Layer 10 of a small transformer language model trained on English Wikipedia (13 layers, counted from 0, width 128). Numbers have three digits each and are written without spaces.
A neuron's activation on a vector x is SiLU(gate . x) times (in . x), where the dot is the dot product.
The model reads these tokens: "B" "en" "il" "de" " La" "dy" " B" "la" "z" "ers" "\n" "|" " No" "." " |" " Pla" "y" "er" " |" " Po" "s" "ition" " |" "\n" "|" " " " |" " Jan" "ine" " N" "av" "ar"

The vector x that enters this layer's MLP at each token. A number n stands for (n - 500) times 0.008.
0 "B": 620660521637525405502557540575496402706669386305564550371500532560371396613466502601441755402664517495449392551424363496584628556490647444387629604372527514446478428512379608333540294666415550633251249497550668413599453511361522466690442421504457443576495566480430361392486467484564463526493489403524471571470464535475430320606360551422702541491531281582448497426509566431623390558153
1 "en": 438609515656445492489394280613431629674758396596426537712529489553452521422454385599413682636523511527503565563549469427480596388536750533305691517401511537403593428534608567467508466337487478593698558514533441280546414560576552412628445470440514617514497591602473313433764635612650345366644559532576530382437468411462471339422321647458633507520540245632498346511495303518558565504506
2 "il": 568441525532627377618441474499643713415466456522670512630358579594493356683372471594404675562540347665528605590511485392405659437328696594295562488572561232496535566556515544539393372644487494636444586621540570274750492523563374379777617362457406648562609501540421445534590660524576503397539360617488536355467279446507457501285530579458470481546553433671476306547504326441589539401551
3 "de": 397589485496424472521424393568497713562634531505688424629574541455364499599584345459456567541624533605345519544536397484516652395384500626460652406567343521432510373424398626577362548328543453501464527495627537249548389496360618361586516499570501636496590537754494450504512394604654493487589359387629708507481533462408500414274248607429390496320232483414503427398675532514507560492401
4 " La": 408493545606546355611440487753526541462523537571394568635515337557347563379718529522529419488497565603497468673414495602598588463381589324429606439454501427446476522639491621406493587581473605558404394570579479270557637554412440286306519481497310436520430424552360575371439433530549540626677468419560791619412536440636567427254285590523642472499456357435514597482539529375395455427650
5 "dy": 267621589595492472571371625514511603392462389503505436583469550554524525354595563521413515504583452628613419424438498435479646548435529509211518593520412481449465407519384548491480491412600440552541420520535563088435657416302563276498565488555403432601622670595575567558371553508514557493446365511493572459582608447345481344228495484617678387498569420437606299407565604610545493658444
6 " B": 557475549802496322402574324510581470438331732435562643483525516553465397516580573592452402359606413497690465652471590565435444429544414406487524609381417617552552543577490600533409613696432397456558449368590481254465526498482494144483564553404514497624515569581541395319574496599414404320508499616668554513592581435629495394244488590491739342404435390410662453417569482572412470518494
7 "la": 492616442595485536627492458695501663529531622533578493693319369541410599357621380541470612552586549524582565699481525465542645290485580424395627483271562585360536537476509538404555550658486535685508508639537557247550381546512360443343574522596438565636485492633377614378381575579593445471572476298576760559410564398597543259318421546440597452533238447568470585449522288455671504286514
8 "z": 380567350466540540327522698525365587606591647739659545636453536577423424359495574419408632504392186637486405653481468527224586425476543482418479560346525667424577464511411533403523441740484379646702686577586464265550401509527573305542452435413474598512547479721514460472586615585533561429514501534528698584451532393553498376274444480408792444437608453555495492494615382479564416483513
9 "ers": 497553493663549432482435473405554449580580557417652485644549478522502382520635529502496497423617492686479623516505416512390564531516593570385514491527517465516492478465427532584498372583424297531613543558570609025665603397401543429478569463486399552514521616533635405677267583491431418373596432679490545422537608416552508415253461500424682253347496439438498260491562604513521516503474
10 "\n": 541569404538582369358476526628524656574516586481529688471486574547388397380589492596496610427503444695688543546551383597607336494414567534497555540576589499405553500442423593341417503486303386499623606567483610260854613379504518462533531486524481416513544662610412235481316602473496455503436491414534573580327466768519591475467278567494755476438520606450611360493549619540526519464430
11 "|": 478399515628609431352604445573442618441385645566498700441473391463455500517855642591388532508676464632386391464515347587542525397402558438451511550494546543385388347468328672382577541495526456583464439506537620418836512519339380630573497463425396474510481619507343392537483567678541372486526545407455494558497554609551377455303231460466663642487417570409589302632514522434479632601464
12 " No": 520620547673470450641634485456632483323437496619556680617564522433448537540606486433490602570689419440561451637613392449697414629380690533537465618358480388452497370531447591422562820465624458745539388386549514309775633442432526578572447572448346468545469590392575716419409419561374573570607486431542661319465431603421462362425453561399730624460577522455771574686537464495489588527471
13 ".": 471532642533497384542693442274438565414472660437526609515465465421365472320608343474447634482603338531444442396547467643621485686539678550595607682499433646568412397446255770596486557378536509748479496443756432548655652608524445349377340569455597505530455433485439570611522633581316240569530462378558433531578441508447421486436465633561501632392664553582728378376496662358641465581474
14 " |": 377515591543494385495367363371525445296459666631534616355602305292438621561713738520375653582625306434439527530494480771454525564313649435624429576390524675372597409496378582548319452459571407771486589331607674506708513454300433596504417451480514400511456505511518511493420596593389324579560410500600413541616561578516378463386341506562517630356624644421545380536515560405596538539419
15 " Pla": 461615543734462472566536607541470435494566569333592570425511399369408577406544537589384476668617442531402471663605600561380816600460588429517646543468431408478686422651439615271478624367454415825679558311593501537506627393621446528265429523439480495631640592549427635619178560456458545474776625386550717329415624533585478446453468582298481527553442578585533679423627432406553557507466
16 "y": 554484535712426595403719517345366671571450418649532399653451496526403508250565573520478564569460370499222374420407535615346506519323465497341612841352522756416283627611357588519469493341594479702523409569602550331434448514474512435312494532593540474535354691593515454622412578527386579376393535522536508468464483527367487490618540647447437699505681626456632412502657460471662672600615
17 "er": 548580509814436495552578421195507708523507478455712493510528708621375514493658678568557598547628418512424436411502383417432652585363773673591463682534529700453504397646307589595267571339409412627524458453686582320595582386455495573357452448424451556552548587426606467588427582520374511418553492538474527456748542407367467467490460563439518444530505542492595505579457760428458533674523
18 " |": 523496533647527437405369378504456485466544652525618515416548454418373611533705845584452557577593555526536495360450350682447584583346737480632456602504624624388562414513370594472302334537638347672433458434650565393741401364354371453384462459373354464613418491546517394497508627607494314464503461581508537490616648667511438403510277440436626611463552540554588312514548459480486577575429
19 " Po": 676543709647640404521470520501616526498535721401551437502402477386435408539763460489580488591678565621622338444470370619487722474520570312514644741492494473342552551571528605349235601509710484728623264366536520448404704456566374659300484592366484626533456481518520430444536578478368582636654462482422703346391599529357544345519460507414712656450589384478615542599511409499446585428346
20 "s": 430551721553700429361668554450704492555664650426481631406503480616477511258474652545486515568608595562484396497452555520472485400503752487500570706415468772611521655431470628456660578617466226521725365472624450473480518465421525555442525621421391595502443453453630670744458762307369322604568543670691647495535527430338441386508501696316463662357491493503565489520488473519519604562545
21 "ition": 552535756591517627423618502397541618576557558363653467504520549575516362314621455458340604608540295404375498354346526560411714644469616613490639673636690642543449627619304597478389511358338431536360376381612472393554623464390574556444465480311389583687397535382744357525280556515515376640596386518488542440544626557503447646571558583536543641392533682630587535455477511619665653582478
22 " |": 482466652600508502361333250506540459377636596500398521347561540394346599393585737597352543599542399467469417388388311708391703426376747553624411651499436717492520442503245618429325461504567329809434467353460502607637479369338411618436454510407481478657399582512518342439452621560437405524438425640571569574529604720407529413611398445380475568392471621448478360517453502431460508559450
23 "\n": 552680588680499471366367457379495536493597722511484562445501485481547574448614527608617604670595388406470535462480357660393441575180637587589760657597667711452502573597524700355349591359380370675542478427446520579743607329441533502379440547451388633591461659610521357432513694399489427543415572594544610531365478648448715462577412469489596638390606511463599705506392581552514402666419
24 "|": 541513596746552431285557514480426475489417733521509647403461546454511657466749659559575700637568506480442421474547320637443543411369443511469574593496533581482423336567363682408474529407591491575416352513561540437784524499441393685528436440367404619533418599434394415562516635501485391497565603513437529491498511602382501395458192428510644671370483531408644397579519557431588555717460
25 " ": 551475658654434390322630595632533524321596510515533672461477503567464642545416404525577561506766347469469440513456530485475521497342612530685561700314545537507555357532503615413474483512535472570497346464500372477643595138572548433522433398513496453518501579465465555501483591545453524534555574454431339545452446500385489525280478700637575759340447566480797680728507597331598545750607
26 " |": 352500653599543435518606527462401420389394660557446666467420399417545710485621653463279632592517512473538452446524379553486482390454616450418478612416347515517513365540518680557432409416511477516481474377446493395827434569373353560377366425536471504401499537392586416425469589531360391541570436411503504676637372569521516483256306634399644700269618412461630296557530437468547485664409
27 " Jan": 580337469593519388530507487499390579434524494530379658382565544488352477620298334376578550602685377643492472480576500654313520539533642499446560509377551421393483390601540622539625603445395419700466561429586577399630527607555558314437320479331363645506473705338505690563559408367550294380549507394493659453526493421432431622254442538342494638392601356576690470514473444445658685682395
28 "ine": 440483542589444491634405366473388624534564460534508508559506555647423495608589387571610622418595558634438602389275453361355565511352630684370522450697405500409489425634547726463373509291409545617357510365539548281596646473557443282488498382385438468398555640556611603570439283607461508480470445473408573494582434395497488378310398519438535697496677481558611232487538508256660581621532
29 " N": 368444449749571436331569531613535512598572455352424777623579538551363470616505511573434414516562520548482499618536373542506481548528409583421599539442386684534466563663487683396465568530413506727465605417565381247519504485563579195389411486436321507454509574488490619387598530453464402308431540705526682452589731477471434370315425658569665572565486239458530431487592492404611498469585
30 "av": 382549479419580469520429407398361442533592590558497702470538653401512394326532605468494513641474578553658498522452488435495596483338466537419536590411391556363437547518467743522507442589551420614624477570419334347506510436609616481568361449363372636491604532438453647400388581624434313478598432476459529341507571440471452371142631536334763505604601339556541634756598386485450517329375
31 "ar": 561419487375517323692446384496477360465617635446594467626655669578381550517392591412496487428666537456482465500430531595347670325596561604411441538545439333426452580662501616540390624576468509707422528551565516374508229476449504269477548493505460513480491692545308646657374499435658249417478518320478543667638432411441690319243565446288488552601680523449696341495512631582630518416467

Each question shows the input weights of one neuron of the MLP. A number n stands for (n - 500) times 0.00082.

n254 gate: 423366327558473616475537707554408448562509512436515384443386374568358476586536484609494527603575573622446713656407574464431446476485572460654606539512494455635410521540374602637452564388473559491308433576469660207301549447624557416395512656500425443415491420598491519524406296602685519410552592401485571679597633711721479475319650302515543457485420753512666543537479552617646491509443
n254 in: 583652535659353593497378500681344580535402455719557583520582533513673468460601507526545497411399365503507532493620341532623331574580575500660435581691681584474397610470390387465387252605448561500497526398483555445454437516393613445513598230365464609368474467445386591557447707345330690497457807585474490726218577639493585327466672487278573450432593467421546407619542526458473730419578
Its two highest activations, in order, are on tokens 9 "ers", 10 "\n"

n161 gate: 449627420365536455645454688442516441481481583345526284587337605457516567431419514484724576571503591416458561447619539386542519462375526292658523590614507317362480542421298612404458588418637376677438559588638548445402749608520494765433270310565452577624433516261434497484363538497513295571607438481412595571282477268493516622623320398494565583735474477340477401500319536403503522427558
n161 in: 564383642479596406308534580534423437563425655435413514384665382374517342438452636654388473733567359592340367335551590497341640432556596534350510493562500591389744497455714572534612631507514487632559400521611537507431483396581323609551593293428398534238530542574360373437569741547448575405325576582538749620476465454630551678546601636457624339554583472693425528386247844544479558690398
On which three tokens does it fire most, strongest first? 19 " Po", 15 " Pla", 24 "|"

n113 gate: 455310500199407406886464436402430628651605337675540703562506437388470390550362355579412561490514394468579549595464690548761333549554589381339457425493410461607487546620418732559601560452672513393457493642215562507310386465486686480340457382523618523626552611448529323375387631474547459746424413576417494619583436336605444460571455429526437369516603493474421453393566417634490445429536
n113 in: 582480424629544407609186705517387497559406397490561547497468582448705421581370563288533605550604230390430600707287347822444406381514403304584597567470497430391503493480547563298440480582490441151422466577473560620473554333497433440414503557507600341358497599543337490497368450374589587427527578229568556513392678333586359620524451462480585647483446408474460319541604557540644420534293
Its two highest activations, in order, are on tokens 20 "s", 17 "er"

n229 gate: 164782285453547507598352712340551405444554366693504460457483707680539496522610402539429402425511432459621443471496688595635379376555600590489511646594511507547379475667653447504585341493407518536471547575511749760533674577489536304500532454428258408529610606514622397284540553348285378635583399393511612453576358496610486661367481566684551511429551766486286879446536432543614705511621
n229 in: 517597689486550647594390413595644302638344584486414579415644608515631465496447337535381625685647461578355335442500532458521606591536574682737564686810425598500580419698662597455328521458589521282414550347414514604550471680558423549412379750532500350721577673458459588507586728357431401602493643574482583581582590397682223569431392312545496728437564385294352320342585408521475416354458
Its two highest activations, in order, are on tokens 21 "ition", 23 "\n"

n222 gate: 586653260541504516321532520472638614367743528576463290381299561512372524318552466816658461532554649435711468656532629559520393311553703500480408211395600504387569746468769458457346504516652774629407339636321572370379690848504500647686808619416230535480445573406446484379548619480471512532392524432242473600809683467303488594570471663741488549627605524465432435196388408425500571426603
n222 in: 445277726599432544691489542455676389683661504586363504414855485438541493333522437267589533560617394561627787419507363511649564296500695526691530533319700585694550623549321437430418819375331364295466591541439616484515557680535504466463523858523373733398711301426504546617572504589508601493455561530696706534534500594419406412477457668416390355608523477638451519291534477563431537801507
Its two highest activations, in order, are on tokens 1 "en", 4 " La"

n201 gate: 385493622570617351542424278456356588517445578572437619541567503415586520228661572679602503642496632444431705599640416287408527425475373445734552411451503582374475579507486663425374402460524629664423469659475593652469538625518647555739569623476370449521520633324379429443216469418345589356257674576552527534296598389698393672539471479547552433167448549557647567465545327599362285433541
n201 in: 568409623567559527514497486517518609490545510396676423428624479635441650413341663666473442750292486537535407414558286680445455319567282486372521527368483562511514562486452264397630626571556602647724441403440597365402409422351569690390458638720490497601332553595483500338782613356369356579402595310287578573538652622500278666422460564628423595462416719382607422682770531479422431407441
On which three tokens does it fire most, strongest first? 24 "|", 22 " |", 11 "|"

n129 gate: 406483557323377591500335437422406368593650652497528320285447497570428513507418389253425483610426562516357398567605410386530316615239264514585425568714500398413675439295432511635503476684476601618604441486368534482542569520605490394486795585435456530438581312500397472323400510760497585656386362445304634524332259472679335413472568615437389535418642392613275472427637521595612422426395
n129 in: 525448612385607628546321718532526483430574593591384306426629470420510526471561374403548421620460513559439436437577339538561616570497545497542565513611399294316593258490503514494416405389367516723457699542526665466336319367457510448404565413510526465425625569471765654449415384593513352281438598406281554575692642645477471331417732540617628341426379602443397517250481458571533455707523
On which token does it fire most, and how strongly? 3 "de", at about 0.63

n98 gate: 493583430625608456386545439485583542540574544433439669289622606458567650440459523444345916653650541389489674803511391416559489577746626575556280404316661618609743419394437586757544538573664431602756687451386574398440515453561408745482612518612407471242599564368478500435425529423454542748736278674414431664474447488462519614607555344590436549337440769475489557602411448770508493435704
n98 in: 726511514399443241417386685479565493375429388582486453535538266453507448281567552337496451521757735438567296493528676688644553406543755486596454690496386500317417620590658589496493339386464416539550300689457680567310647365289380698542532398321655476461637504441517452386664521651442397623507572468479563550411319537347358395398683580441457543525489475404412605744663279634558563722511
On which three tokens does it fire most, strongest first? 20 "s", 14 " |", 12 " No"

n40 gate: 476584603511465390390402259517755567646542414462362651375530518482503500454721613580466626476345465336555548622476489360720382555440490612656413507636696734444287431630497380401603381480674425395384497472514542376630528670496669756521545621315638651434582535452453700388469589476330360545479496465381357709458450540325542613525661348460637581441282415524631581613549116393343514496421
n40 in: 538601812574364481370574488362618567425519508674712344519455614472496462652469468500672477504268512563550535583519504367469638420119404589431396661426566408590484469645431642523496512492554553488461539620696650671543484689361492550492566216519354584597283531633376325639372504302571284565372672246496538249745685580643430315448776323661640354496562669717423681606500729657638324774423
Which token does this neuron like most? 24 "|"

n193 gate: 450297341470584352463378332271556560679712439537761333401259459583511500278401527419453572588656437613577566836551478464515449627425756448580460485489378384556567558522402707446380489482695568500378585445582420782704663224440282365525544493530689731522457164478521564411611547612336622485507452463504442628397496721387537575768419343422308519493656384578383455567540533394583424417398
n193 in: 544521696493601596507549454265362567588458555451302553608547504439594335504531460388369408441550510403424569496182556589383538349581358479323657241563461555408290507709649606624545567534566507528475525524486555416454429330629434413614336590325514510521500457370595604520511821672273468427496567670591630591458550337683566191550445703439623521372676596301718642465497490604439452632742
On which three tokens does it fire most, strongest first? 13 ".", 23 "\n", 19 " Po"

n69 gate: 571384398562833489333377609651465512965454613607679357413526550394454545469481412412606687561658531408572644575417481601477557609574458488458550530396849508338407527605250332489515438291416339357677669600527637576566527321406201702549301451316663455496410407605248425370753504534656646489604643568554567469419512401418592621677689628519639523671404683478504547658458534276351474575538
n69 in: 432651453663625525627397328605537388568201486522478419493415652714350637459354423357471575742243386496606562376547618421536606395716577574813555641368577569082608424381341531475189430643610450448511526471478547615507363546459413558681690565463424435610623664547358481268574562522362455402382400587552371529665548511425584608635538433379636530540448641681369463245526423562328677481402
Which token does this neuron like most? 18 " |"

n57 gate: 621641511288749244275574437369721535640562339442457324388376398556539511480473451345715470418243547463728558456631445686331203634547450636488508331449512358394674692547754512412285234568360553543324586632665558500406449545711535434573500492629616401535680737565421352560586400577453568527403441651496607612636409516452717393648467607474488622245469512305199634630674687358679462528600
n57 in: 336540461603562450626434474421548482454261285511389404373521588504263507581438454405320439391395478447446522537460401596543308643360348511522973388463591453401537540393709614561460254443504411335573581420585565339426677429552395699565442652471457557639554519489330406624445414353800549659467522551430689834529378658358434626736672437546661774525529474288428467533482515370444363347565
Which token does this neuron like most? 10 "\n"

n156 gate: 537458656441579649346545374746377574466431391689623413425470371599338619563517327686428426293675344520452650705633312345677589330504369431751424466559445595465539555629411597605449382547624463671535500434490421471622493301715363500664541514583503510285422826395306496440410507541454646363407754503646466469341675536542421440631562426600271511623490570553449500566524545541433330454486
n156 in: 579455446530411558477615508438526429593460591736642567405536787492515446526353477423456457581443422624460683621533683514536280478567595419526563507215581664392365489347434569467416630464596514586619671596429441701593534543157339680577537482511456728567678628790529553539481624704361359679489548628226446360578466370530437504602446692328608395496273448786551650541555167760511321542412
On which token does it fire most, and how strongly? 7 "la", at about 0.54

n37 gate: 567625401587562317419351525462286556487521384659458625212377434567224381591438554490418351528443680430641599493373458409589490429539448618407138500458587596598732418584562576497760535692445544535570469607461682456423388503663339455497531414614503476517623500605674504490483568677465471483684375390840415648455647518358700317663467405533417556397559609600493570605569628678412370440593
n37 in: 383366591604575510782383145463486531673411325360583528497582344619415433352402461589466657544384445648585222553361445564379442433559582401558418585445404416521472710417463543480669490610541353359503428599448449712497659567413483578510469463867497470222429417493414637503579338301211451591524545463510577415500413507609739535556349517414607490517452427344537351376503479358552628353547
Which token does this neuron like most? 21 "ition"

n234 gate: 423324535348396574525385573560413406403482310493380612514617543500600581421518552682302427536415675359450511584486482517447379472413543310585782256690396602525707500536468414394758410420582703648374392479373716635428341381807504457736621408471532426514648576521514588194414571426573433302464496457572304500400649367478521362430545635479371333316651482382518380392774411603653429566553
n234 in: 397342366604507403305521566520396441527497577452486431510536593566657450641439725466480654459528418651456507465849572610584520517535446483350592564435510551507664564497564500402355404440445664386631459438400595478666614487448618459287462459634385507510473785715371647596517402436590415591551328558356369623682267557605797771633522657440369493622486288345520264472374671456559362433581
Which token does this neuron like most? 12 " No"

n155 gate: 632598535539748370763506415369762585688699538307657425699484396328526468542420561448481453426377487484442407454580311588513420532520545432555439401383558688467500423654589547421577565629461516546237519506474349534272510569351621468408535631192394414513452454434503430519536474599369373487429575632497497413400575744394529379553696536563568510503438667328452552595603542538394570457295
n155 in: 708566529520405513597536553536643510395314529451490666526633487644497497675555198687565545549564582582503448534591510420364471487480667503523493435520263733414711448480688311416500530510704310606546533526577810503553497609436565461565497474556562600546587727416557551688665510300467351633724553389546439264576523537554461530648576617440513570484474490599507500371444592526238545450757
On which three tokens does it fire most, strongest first? 19 " Po", 20 "s", 12 " No"

n62 gate: 467490457421466457421449362507476219760305473611565555436373726282598580684530638534577609608542598497678500576617456526517487377613473449308520403164592480561452490353413344423590582549473593527411405358668446606647316540472617419483358319551651351480540397586530604398452540283328570577609439473605361517656448570552453232747323479461633472557439637369695545333470375440389503486621
n62 in: 365626510565490430555449380337555565493614566406544544574565599538392629534637500591743549642507601669547610420720463549550540682479322426473513510459622637619387573428520260563333633654486437656551470463582523486585551602369527500670702363473500616432716545705412500297473527630623472523625663574321606554490294346832507401438677689444344503386422425314450390534352557731483413611657
On which token does it fire most, and how strongly? 6 " B", at about 0.54

n126 gate: 557543375328441497420716686590672420754578426291570513545491550483458683457568524617565411444540457582643523671617437631497416468454516333497513713510595365579480312401474514326571190615516516411572602533520678476738368573580529617335480513628377346448365560625386490322644503510527659688395513708582433568444477493611542593326527457544405566519447510313620357563315552704493435510429
n126 in: 408782369379542634475665596607600521602507493524543603528395472543511552394128654388441623546543514338288413565635578620535389314703399433395388538500201497412575740631663551635465620620454551535345592563543723485624415603396410406538609493472691400472524429390738554520465545510525569531507670545563497339475450333486567496673279418517218397577461322256476251511406553410611635572448
On which token does it fire most, and how strongly? 30 "av", at about 0.58

n160 gate: 257637551418481487526597500573507346730452497490598604478456337434661386441600588503602522361397519553423433371497595377634458468490584571420720494555562382520345510585401429478605487311322408562686471727536391374438346544705593629465671439610635319484455444357208487601542471586434430590516748596571427706422569289440529520487432671522393625378546421588500480399545419760609522596500
n160 in: 500476408405413543694456592467810377435333645517592537630468646620450447439447405423411549309517584487320576703547619474589457418378463372360406520497695695449561540615447500351464493490567487470416530483524520694520629533277610457672463487470171628544576456487467814637544599553459493364460537583396622483591449278658389650266602466377351517580757612601570514463593702473596609662347
Which token does this neuron like most? 20 "s"

n117 gate: 435440511556630654632545428710485375489700346459470752422640327599638558545485504586551191504315504579585504485470643515515400859292574560467478500474496500722455596590132488456618549870750507395298612433470626363500481576645393467423485286661644328653328621558533297362552537346428354526418305519507223519552625496481552697580367428388609390530639553619360583395522530526409522416618
n117 in: 414678451190493642729256572517765496428409434549339244602466468507556296269511699518497569458573415531489252453591372369563374517468409705461602333458606350383392647539500463320517280469553514553479387405504654533400500486453531304573451675422441396373510665414613482589532343246737529556475632581627421387383547591442616511395385461568535647402372636497497500571528730406298577695325
Which token does this neuron like most? 7 "la"

n144 gate: 557577285463413604482595345478459430397438564591707471258370592452558389423673477533597568664673566367402558485554618489392565518478590504294475219631529557529519677437511279543493533589646660467339526729352540546776364496530457699504584331766550507489360530539454575489420270468655286482325504702255443544540485617355445459436958526292570348467738389570532448544656292367489457526522
n144 in: 570312458594407588653536617450402555347393493425438467489510565570314556359365463690514609486563328352489525643546435454397561475395400500628493539507252436399511678551426358669574514514755560493471763561478536319522496647467578614574368443683639475522754566521361599361673649440624237599744453614313447561457609563324464442747372701604421289692558584420703384699750611589606461250596
Its two highest activations, in order, are on tokens 2 "il", 31 "ar"

n14 gate: 510671576496602396557401708458787410600605469465565450146350336601556601849433297493549407454321627548423580525420568438371511323532489454511609531546426434365583497521668374444455454469694320397589316702453486544557336424442388349507535507500423368599503313431366329761472490437690420542334404367216614778422486595576518651388552482541560579535429478394451493529757649552417619648507
n14 in: 619418511426345746526530440500493451504588420720470481229358426609456569344449458419369338600686371369482369731540671381322332547448691459592496587482541329414402551343726762398471611464345644400381367474724559392429574489289507610635647409589606652574511560533546598607489435569399534164323467705755579272585470412587622433587357455332355620463875324529566455448401518485489620553434
On which token does it fire most, and how strongly? 31 "ar", at about 0.3

n100 gate: 545454514471621559500222529644468669531429430684255418553387514446659375479472611376574594514705607834334286489486486646339348521694433457581585584536532311432370521629381504437532525417550305718607436496446299642400210493554539316574550363340405503340549349347652558465400454381417551648244407387475615535521749585653613551697265370459554540500471504538606619435306571458576489427384
n100 in: 427401554421585497324360607490417510570686383588441534656707376371565604287443489548618400493388272595777365549540503380450507463535175411537497423473613564637625544590581557533456558500449580603531456745424527386390397497566439615352415382326524577261336327577741416272558503554614518551367651591534597368466299489497357552280561479358599521358689576586351604576337343389552476437588
Its two highest activations, in order, are on tokens 8 "z", 17 "er"

n103 gate: 591493588451507350335497489339486339554621422421714343466497322581624761709404511503589507645643379543521510507264434470572562622444421465613711486601295613385662503612257431554746469530452656542545292445454473583538745635588462531585521654510555680538422511313537489439535684459296414442691472424538564379552542640433469753518689507560723454459580419390589528825435673579486507486304
n103 in: 521677458536303475515352529617343413689468542421467467446431311533446190457496417385419725529496468303133600636479377437504589415500404572554651699500446535174511546576688421518326489427410525384554475428595275579750660633562429396493590589500553482334649504391517493497605500383412359322457554710615106357291507504614640551437455518274424518468580376371582653424450561528405436349450
Its two highest activations, in order, are on tokens 23 "\n", 0 "B"

n208 gate: 349482434489271465446419475427607597682570479528550571237483578489644552504615599563493421560660496497507472388737315603437633614339248578549454612429362385664475531561503603642611479363472359472340404588429259345329511600583748349813479664419552396603653550441387449421518392524367653510687688626677352419443607394395292400522596493452652532629536654292731657543602447381522542457343
n208 in: 430474606493307452334241410242556440462611481484513540578569411417392683615468544373494455324567363494565526597451421602329627529321565697519536720618398568487560574784397568477629487452588522671438480585358377788625602369537345562723585539448630692661638580513532409440569432658321416694434576494444510676359566622299458517480397460614523351461497536402409510470581487503610413463422
Which token does this neuron like most? 25 " "

n124 gate: 390555662545459473615290667442305597460415510596514649667668531482668470448456590729703470654709421661412351549622465480436354325691582393439750663589589459472437391507385539453710410573575604524634307517437534439448282614651534565551640391524439315479540594372493665290383615382281560554500569565727597459552340596440380549704561577394486465374649615318378472458633606395517537423442
n124 in: 493475717429661431664528600510546425295675431507632461612568344579377579337591474577493603609391398608374479597549521462472413462486378306510426444560345472620561510624517467393667507647521517620348447525500584169404440449425486497406486646602702410458483218469360392456451337614282613507627412486271555482560397485129563728511540532418479489486355600327775472454566176670561226558483
On which three tokens does it fire most, strongest first? 16 "y", 12 " No", 5 "dy"

n131 gate: 419562578434652796614595341579566566528522375641614387507476416741565407471514633522665645649609493510673471556536639500432352325680435533680464525507558600365459525522618557429579383549562575405354697449445651645504375415752324529586543669322572379580407389425475575264595493589865594608384606450427482609369474455563728618392359814468540747403324640577558467588316336284326604638417
n131 in: 732179507354318690534414394467300459403530420626549504349564661561619638646342477552551623444324742504412537511445504446339389504515504738552552372515463408493738570590573519485548489576615565567784705634586496344466504370436254367745367585459268230489325492264540466330504522511519304599675642603470627478243376450553322530591294598256489474423638707590353447425518630610572533489507
Which token does this neuron like most? 1 "en"

n25 gate: 484473307503413487385523503441527267552686359487625584758314493371543484611579465360299471510538336593613507462470567588543738366311464463576364503500423484503497714412434517451556386636417595534430252427551550381470456562701612656385370589376483467493372473399532370387570464661337683401550440589222500673540608628749450622787549568442389446530379588564440628322563500540388493681378
n25 in: 375671507475621572623636242263546289331600394431426385362748402454455517385507616403264354500582427593324507318569633449531417497394493577700659418291594606689504534521376547350325290412458374476486420462686500642388525612365500614390455393552521531444428528541372414429615562397235396407590542562611452462448447726681542588333555479456758793576437345574517507430362500428397349464507
On which three tokens does it fire most, strongest first? 22 " |", 21 "ition", 0 "B"

n141 gate: 510747493734412548464254443580486347616612738619425390517541507518549287493503540507618264440558651618514434396424443466448542486528441451444601448472588434309347243408528632497441338503577647426507504398550430537397443756658396402555455330472510407430510354548398612452598635648582294680574789416482342486525667326446581493626452532819563553483638528534486660387911377639486514496448
n141 in: 553271437490432610493357355614590469289527383253593527463637541739449407329503578503312294432454667249446463566550503460634423380345375588294381557411493520462718608445745550523591432546609490360497514602462584343226630609521500655359473369531567680565483583453651434451357560293590391577364312247527530442531483648448453434423343493510281400446394562507409452387277558460476510458561
Which token does this neuron like most? 12 " No"

n35 gate: 630491585509627640440450566485644594488494594392525447485396397503364509294451591568546506435538556589506625541469497282500494439597435438463392405453382531619553420394518568509341372349596588718500466676359506425575488479475552408360404460367543421500549732539335325383540668558352570570689553503429228713271557465690497579643516462512618594374475622461482732244552466371494607525426
n35 in: 371507516443576523470324379369520410673467480645373500461471644416774471493510424609412771520381275687520356429376400442643516584433500391635625353629490510457564562460523648786565600516550639420443546493477238611727657600622608523549394579659549406467428718442513676587404526393487452464573610421367461602811523384585530403558569608487517604487527419516716403654543424631426386334484
Its two highest activations, in order, are on tokens 13 ".", 26 " |"

n184 gate: 484603461603418604771490460282413393497674701405400676304376543436579626590225455747500378493527477358405471598520460416643274555433375361490602412566361666593611722393559524542467483452355419573480431484430543438513483651473653552357582562589386620649435400555605422468642601568533452379718341435421445533414396435392316413551583641334321490588493329433677527367585606631466448486405
n184 in: 439486647658538281334563327507602669280618637295539265535711546525462555528607416410510605385274430497355349165483479677610704633549604615541538514521451366749277448486627536329483437497406469640427573507348548551314777581649600541524604534601579524392473701490436314385465428404479665620469612548353381358591525543475563419289358486429479638490605528584486482352607399445536442400703
On which three tokens does it fire most, strongest first? 23 "\n", 13 ".", 8 "z"

n96 gate: 626528383366353562614542536486365486677524373469716701521507369579510414546417642413400394724399563483538524708718595565676587658217566717451455434640602672440614510256600507325431595520535647496331465510578566672447539646521479649462612618560448668507617482671534389456644517837631428552521567379647548336699496605486629493432427283453612312576461631348400521511420336396532517675313
n96 in: 610546628596577407603422650611578610647472673528354596406510404446581400472500335426261531591620437368430389424281596531254559524618483359423546514535627434546600531393323566403472518712750565652454705426457524507652514363575507399503342531556535686496787357514578641551229597552546645479489472723295662679472375540615549325702585589656493432462234593374392422355626591486446580385723
On which token does it fire most, and how strongly? 7 "la", at about 0.8

n177 gate: 328660424532563306443274579392328596503668389482736443483592475536602379663273548567556328673525511368483542529409685455510524697482384429528701549249712573532575490493462452410674475243465462528426507525457476452603721603417514616667370451620545548638441432555384630462670590777643598479571628556539486697391475569291275439352714536425596332514440543602671529468644366542583364727315
n177 in: 570641373476415446396459521689389604510473339643621586822684586531572621555388222497581563480602305349490530595355603633520351423483541339531660574411596396590535557569551397618601634533503523693527401486289412389634652607615534649423572503370476332610426455420364665590531308466507232361288524697442437568336559564559507493630618358414624705392569587480449573624575425446434567350239
Which token does this neuron like most? 25 " "

n210 gate: 517531486143500578715455359329655374406428551538609622631563430440410575605555446573254618514618653374576493564675465500688627687567521375541344435594628561483338675451414522568363521342469514643465455569489445689486510500666558751514441418503445266528503461422520532389569459445317586452295305366573744476389479453571479236521333387631601658349514511517287447598559458606482807621397
n210 in: 707567448547464627547493412398689530665566683275426370648468584581586585477358497507261519537616530554516546674526292529464431520429559334530454635593700503329385339567549462533448804468580516630664403533574648813590627458619418596526556618467339692540510537415571793587440454507480366388437694549553442344500480428350457513490625581439433534510416776449665611503566460539429585738474
Which token does this neuron like most? 12 " No"